Layer 8 of a small transformer language model trained on English Wikipedia (11 layers, counted from 0, width 64).
Take only the direct path to the model's output, skipping the later layers: a vector added to the residual stream pushes a token's score in proportion to its dot product with that token's output vector.

Output vectors of the tokens that the questions are about. A number n stands for (n - 500) times 0.0044.
" Best": 493 424 667 539 458 334 703 409 415 278 626 641 553 754 410 521 540 316 463 583 335 581 582 544 555 480 383 471 478 541 444 494 451 626 611 376 463 677 546 646 391 636 403 645 537 611 562 633 450 163 621 531 624 426 636 279 418 460 517 449 554 791 414 545
" also==": 734 52 734 700 304 645 738 26 352 422 539 540 687 631 482 531 662 197 700 748 565 463 425 562 344 582 472 489 442 425 598 563 188 433 717 140 532 435 362 702 29 738 485 601 660 662 681 540 318 397 550 386 703 378 764 463 367 576 318 548 395 755 333 756
"ings": 389 408 685 511 458 612 443 517 342 378 526 408 609 476 557 437 408 461 666 682 435 578 553 566 234 395 635 596 495 594 366 584 332 602 517 464 414 583 431 512 213 539 306 557 537 726 464 679 375 459 466 322 422 581 380 174 497 476 524 345 554 752 319 484
"ma": 670 567 623 497 486 413 503 466 533 645 449 698 646 459 204 660 558 607 487 645 658 383 375 468 348 533 509 716 486 543 474 521 353 619 516 562 326 448 376 564 352 705 314 536 479 634 508 560 406 359 405 396 479 511 668 459 462 749 534 608 438 615 191 373
" F": 559 452 470 513 519 415 531 571 508 500 515 572 508 521 528 460 638 517 430 525 514 497 455 561 532 411 528 426 489 445 504 577 563 598 472 503 495 497 592 524 479 435 518 496 465 533 416 458 519 428 542 487 524 417 471 441 544 436 477 415 462 511 478 527
"%": 352 612 490 646 373 457 571 436 551 404 402 480 686 491 369 491 493 549 492 595 428 323 537 580 293 573 524 449 498 435 568 563 420 401 634 586 460 687 391 577 631 458 307 576 603 577 575 691 491 562 462 481 647 587 462 588 423 529 473 640 492 383 290 577
"ected": 572 291 737 384 380 526 623 594 355 204 386 683 657 575 323 619 377 280 589 525 315 254 512 509 346 709 472 546 541 560 399 448 222 379 491 341 297 511 574 605 549 585 463 623 500 572 720 578 577 422 557 602 658 398 596 684 365 692 508 594 376 753 570 375
" released": 627 515 514 517 476 526 554 204 430 405 537 333 366 636 282 430 447 321 614 694 254 544 432 513 490 678 436 462 590 408 332 483 424 632 608 386 608 592 507 617 345 546 402 439 541 581 476 663 493 278 580 403 608 386 523 307 441 529 418 530 582 769 340 651
" Award": 677 477 750 584 504 381 664 225 466 474 584 527 438 708 671 507 670 496 486 724 411 588 436 497 600 540 317 621 476 571 393 587 403 723 577 540 396 609 538 599 415 625 375 540 676 651 556 576 458 333 513 509 571 412 663 375 500 547 270 541 440 850 398 480
"ather": 610 318 610 541 408 495 594 372 355 395 683 613 440 608 263 433 449 399 571 677 204 491 477 289 402 574 267 704 478 717 466 275 358 579 564 485 259 521 283 510 241 733 225 895 406 371 608 422 459 420 383 391 555 505 675 459 627 587 580 667 590 578 214 463
"-": 556 525 540 503 537 712 401 491 498 586 526 470 378 319 485 503 587 516 507 564 549 564 544 577 485 495 489 393 703 543 566 500 590 521 502 465 467 481 666 483 573 458 428 415 467 535 462 359 554 430 379 552 338 576 624 551 408 395 497 383 627 443 488 594
".": 398 513 587 491 526 500 508 504 467 435 543 545 373 474 561 424 334 653 469 514 518 388 390 345 373 605 480 460 506 601 432 618 548 626 482 394 574 442 420 436 629 441 559 663 508 361 523 465 530 365 517 634 340 606 330 754 424 265 416 460 564 322 507 351
" ": 597 529 412 464 543 579 420 564 418 608 492 459 500 389 611 518 580 475 441 398 496 420 507 579 505 592 513 383 459 401 492 573 586 469 520 451 525 533 522 551 552 520 454 652 498 511 497 457 518 539 533 560 526 512 447 545 579 500 546 487 425 449 502 462

Output weights of attention head 0. The head adds the sum of these rows, row i times number i of z. A number n stands for (n - 500) times 0.00095.
o0: 482 476 489 598 601 514 530 360 453 580 644 453 565 688 497 401 618 586 388 455 523 297 581 505 549 286 428 658 340 544 456 435 410 565 787 567 326 544 229 595 483 548 436 364 472 377 442 529 381 545 481 715 463 453 549 316 380 338 424 542 495 383 382 455
o1: 542 461 547 647 318 530 256 329 367 550 545 536 322 586 604 478 550 404 523 567 452 426 757 482 361 600 603 410 336 764 405 307 556 491 397 599 548 636 394 572 502 642 367 646 369 230 611 552 434 546 372 588 445 442 406 547 426 389 356 556 376 511 608 508
o2: 641 605 462 533 444 388 604 539 487 475 559 595 539 440 488 537 484 422 289 356 395 440 227 544 477 571 601 553 497 467 614 462 547 634 679 559 511 349 466 494 450 604 679 513 310 319 541 839 491 536 531 564 606 375 283 691 589 420 759 396 388 506 517 325
o3: 534 436 480 401 125 635 537 405 495 399 575 278 457 604 545 602 395 372 537 458 453 517 569 615 598 614 477 500 644 484 428 534 591 666 638 588 485 590 518 494 203 536 479 273 576 374 566 651 441 413 734 626 364 400 685 614 404 457 595 515 696 446 558 564
o4: 445 448 645 441 500 391 407 284 565 803 670 438 480 419 470 503 649 588 409 529 598 424 512 475 506 390 469 573 527 196 511 586 373 475 341 25 717 417 716 546 637 528 596 639 638 117 658 333 627 456 394 755 745 525 657 405 667 494 343 441 538 238 490 542
o5: 483 424 586 440 578 578 659 594 595 512 516 628 603 692 228 223 457 558 608 601 486 297 240 421 517 443 351 581 412 588 429 601 459 500 472 307 577 217 527 518 422 394 659 686 624 621 378 663 491 471 449 490 431 482 326 611 429 230 451 377 601 603 406 395
o6: 537 399 646 627 538 554 605 606 768 418 492 446 449 944 479 366 498 409 536 665 369 469 532 489 757 517 438 449 615 400 510 630 603 563 441 539 541 536 676 439 456 615 495 615 579 467 633 462 550 585 599 384 403 407 538 379 390 227 381 589 556 704 446 290
o7: 591 633 494 568 537 732 339 533 442 508 549 471 351 431 584 468 281 442 546 539 569 675 396 405 422 611 366 666 804 528 536 277 442 590 712 404 502 355 441 344 552 502 482 298 766 560 586 762 567 418 385 557 490 773 574 745 385 490 783 436 701 473 578 575
o8: 418 495 270 625 380 861 587 575 377 520 417 630 318 521 497 595 282 322 574 676 512 356 506 730 435 740 610 339 517 518 577 451 682 463 562 643 429 560 538 684 617 587 269 467 572 697 534 615 401 665 424 469 248 425 392 496 442 442 533 400 436 377 440 520
o9: 675 281 379 488 640 384 633 699 525 408 461 316 423 673 416 731 522 517 382 457 609 366 416 555 476 477 435 543 563 559 570 445 259 661 328 584 593 480 632 451 572 828 569 625 309 311 520 636 645 726 610 649 710 434 309 522 514 296 354 509 350 551 597 390
o10: 597 328 453 411 631 607 237 419 527 411 384 324 470 302 569 733 641 382 380 486 684 445 585 368 483 346 550 550 392 488 532 478 426 435 361 486 466 552 622 427 652 393 506 633 364 550 423 590 398 530 479 548 332 649 553 624 560 522 620 431 631 371 389 338
o11: 626 426 504 321 452 536 538 455 524 603 431 396 336 460 751 544 492 562 415 338 586 370 591 620 302 700 405 671 517 489 370 527 570 581 701 469 718 442 281 285 403 482 520 667 430 329 743 492 544 457 493 834 494 473 671 698 486 367 517 432 606 445 518 475
o12: 152 494 316 507 289 489 690 659 432 509 359 652 610 558 371 354 341 576 716 648 660 420 546 546 445 449 501 671 328 433 421 449 393 428 304 548 566 518 230 707 672 620 537 439 733 539 508 373 492 478 408 394 665 457 508 590 463 525 448 390 581 608 705 660
o13: 423 713 399 639 428 305 557 367 518 379 535 572 642 651 607 496 495 496 507 535 635 518 422 564 401 584 472 633 318 447 710 545 343 325 339 677 502 653 355 651 500 572 644 615 553 642 603 538 529 621 553 480 344 439 196 407 639 490 519 673 448 488 402 404
o14: 333 319 442 489 228 432 593 726 633 549 433 475 580 441 667 571 491 532 279 487 641 648 671 615 524 363 551 617 733 441 623 408 456 526 580 662 471 570 443 477 452 441 437 262 523 392 561 559 476 637 498 612 480 242 495 610 536 757 608 469 387 573 558 459
o15: 669 447 458 435 444 468 571 475 440 546 379 584 462 408 633 456 557 495 920 427 622 425 523 257 563 434 411 645 387 81 415 566 545 573 460 428 470 563 405 586 647 633 510 668 506 516 703 269 538 375 614 296 778 529 590 578 459 538 386 514 645 195 472 200
o16: 498 527 639 411 436 498 426 308 420 226 356 320 614 468 716 352 369 470 460 442 539 452 548 357 635 461 415 619 320 191 547 484 453 304 522 459 499 491 224 794 604 549 557 767 436 476 349 550 603 386 780 417 487 589 715 500 652 424 533 448 569 543 385 612
o17: 670 369 571 276 371 498 556 350 480 483 540 423 423 588 446 419 579 624 486 340 424 551 670 664 427 466 473 632 578 744 522 498 484 511 630 534 527 297 493 407 509 329 348 443 557 423 422 596 346 558 403 705 549 352 362 684 519 521 447 611 500 704 600 582
o18: 612 515 538 375 585 458 421 359 535 576 472 660 419 785 620 245 621 497 559 524 355 299 487 428 582 636 647 430 531 574 313 371 790 605 569 358 387 514 579 534 676 528 301 512 360 373 247 711 510 286 423 486 403 474 563 525 421 256 365 340 427 591 656 460
o19: 590 395 662 520 639 315 524 446 403 394 366 515 521 376 317 514 576 666 547 516 432 406 427 406 461 557 384 405 227 488 450 481 569 568 693 478 545 514 607 428 441 603 498 534 644 654 548 419 430 395 640 592 811 519 520 504 625 602 580 666 521 293 417 345
o20: 808 562 704 477 569 858 487 327 212 423 658 426 417 519 610 520 502 395 572 643 462 337 640 520 644 724 475 324 277 444 581 384 651 566 751 579 675 633 598 572 684 492 653 713 814 573 719 528 474 460 525 512 553 661 430 666 487 300 356 420 490 512 476 406
o21: 453 511 488 350 439 520 712 632 568 533 418 615 573 376 417 445 592 428 663 543 638 453 467 555 667 485 481 591 672 505 353 535 517 454 531 674 706 501 451 281 435 585 674 553 301 433 618 388 522 628 517 400 571 506 600 523 502 365 644 363 565 715 503 440
o22: 460 504 624 601 656 375 554 624 292 496 311 432 295 525 497 355 574 544 394 431 308 777 500 530 544 391 690 467 273 305 469 641 738 635 370 390 476 585 595 516 510 514 732 398 547 481 341 592 685 189 669 420 685 424 433 558 487 493 373 410 580 652 771 591
o23: 446 377 747 677 149 530 441 268 526 412 653 499 520 395 383 459 511 409 381 712 532 528 551 714 333 273 592 499 506 558 521 691 475 429 462 473 705 549 459 549 595 328 506 506 615 527 527 676 447 606 616 424 362 695 316 614 444 480 419 551 815 492 316 575
o24: 398 472 404 539 459 339 614 504 527 470 485 611 469 628 733 496 627 674 423 540 440 445 732 571 352 308 509 455 445 348 484 481 582 766 719 678 454 730 434 518 272 424 463 417 361 613 489 349 600 565 508 358 528 373 734 219 541 466 304 549 636 552 545 442
o25: 647 433 436 355 714 591 254 538 410 566 497 506 380 317 622 382 594 431 469 376 478 249 586 554 494 657 511 392 433 353 521 432 778 294 515 565 589 535 255 504 588 483 440 697 475 698 463 421 489 365 709 559 504 391 670 558 597 483 649 430 515 367 235 472
o26: 331 465 205 563 545 341 376 603 541 536 473 498 364 610 542 721 494 619 268 269 403 401 384 505 157 446 675 358 771 408 478 447 404 547 483 170 439 459 525 544 754 404 255 398 459 543 273 498 535 441 445 558 508 600 434 489 437 504 594 637 382 195 611 711
o27: 516 288 333 333 558 400 489 594 606 483 566 462 194 467 691 574 909 199 726 680 566 670 286 435 638 328 406 611 395 444 592 648 642 806 413 513 510 345 548 631 284 545 631 495 391 543 399 475 465 313 497 539 568 345 549 713 577 377 458 632 530 483 342 622
o28: 466 777 248 588 362 458 452 417 372 375 491 540 403 681 410 607 275 509 620 554 338 767 567 539 641 537 496 675 265 663 353 478 344 338 334 521 365 309 259 590 456 674 508 469 622 233 678 681 429 463 296 538 432 485 304 657 382 754 625 585 456 498 587 350
o29: 661 478 543 595 531 442 376 505 549 663 389 569 478 635 319 379 630 504 341 616 382 395 535 323 739 261 610 578 562 595 557 511 609 495 476 569 442 756 526 524 714 439 317 338 617 532 567 611 451 509 339 667 542 418 505 528 362 135 493 266 376 410 497 558
o30: 532 525 262 385 811 640 365 545 480 506 653 557 524 551 335 475 625 380 641 637 326 555 446 593 344 400 508 704 481 397 317 436 479 473 350 394 629 280 376 383 557 653 599 450 321 591 388 455 598 372 369 274 688 737 519 416 609 588 528 538 741 564 412 541
o31: 497 597 374 274 505 204 407 392 372 206 377 397 540 508 359 488 642 620 778 441 422 371 529 430 620 545 529 798 252 623 406 553 574 322 316 606 565 629 458 516 511 563 388 450 613 525 459 589 487 486 395 564 633 463 395 617 392 510 610 403 439 557 571 640

Each question shows a token from some text and the vector z that the head gathered there. A number n stands for (n - 500) times 0.0051.

" C": 561 599 538 537 377 427 530 470 535 410 462 524 481 537 557 474 373 560 517 452 415 511 591 500 573 576 528 359 576 485 494 406
Which of these tokens does it push up most? "ings"

"al": 510 612 284 308 696 545 529 150 474 721 432 484 638 560 337 616 456 370 318 777 657 452 418 414 764 396 440 411 398 468 371 514
Which two tokens does it push up most, strongest first? " also==", " Award"

" gu": 641 299 562 461 441 680 455 660 401 442 442 456 530 448 459 465 543 411 437 595 432 453 578 341 426 524 487 468 503 473 553 414
Which of these tokens does it push up most? "ma"

"as": 473 448 477 458 497 503 504 460 379 527 547 477 459 536 491 504 463 448 363 520 354 468 597 571 517 462 537 590 450 486 605 437
Which three tokens does it push up most, strongest first? " F", "ma", "ings"

" and": 545 436 501 438 496 612 435 565 573 396 500 384 556 387 388 400 416 449 663 379 431 575 565 490 402 475 476 633 496 445 548 506
Which of these tokens does it push up most? "-"

" |": 663 491 588 420 466 439 412 626 372 573 573 522 355 636 511 553 539 519 478 512 549 379 529 423 572 586 656 407 558 426 579 366
Which of these tokens does it push up most? " "

" series": 554 488 449 388 396 586 490 539 504 442 454 419 539 484 471 448 432 480 448 556 514 517 502 465 560 526 459 468 506 480 617 449
Which three tokens does it push up most, strongest first? "ings", "ma", "ather"

" St": 473 497 551 564 516 513 576 482 418 419 428 530 418 512 442 531 434 527 568 538 500 516 571 504 532 471 396 597 518 492 570 526
Which of these tokens does it push up most? " Award"

" Sw": 562 475 493 422 489 580 565 483 501 632 449 445 516 462 460 516 497 495 471 532 546 452 611 448 529 459 506 414 532 503 512 425
Which three tokens does it push up most, strongest first? " Best", " Award", "ected"

" band": 552 484 517 476 423 469 554 391 444 525 511 445 426 474 440 497 479 435 478 586 543 554 460 401 596 496 386 516 462 469 544 507
Pushed down most: "."

"ady": 529 599 553 497 557 522 599 502 511 491 563 596 441 511 460 590 450 587 590 518 541 522 499 583 478 500 510 475 494 384 531 373
Which of these tokens does it push up most? "."

" record": 454 447 385 670 415 314 492 609 588 281 401 476 375 291 434 423 531 458 451 487 501 406 579 448 617 575 535 586 416 579 606 363
Which of these tokens does it push up most? "-"

"\n": 474 498 476 532 607 496 496 610 545 407 489 612 478 461 505 456 353 528 527 494 462 457 472 599 495 459 587 521 488 573 589 484
Which of these tokens does it push up most? "-"

"and": 621 458 411 487 391 531 556 638 472 394 433 468 495 388 447 480 522 401 446 558 526 445 617 449 536 566 428 499 438 525 597 386
Which of these tokens does it push up most? " released"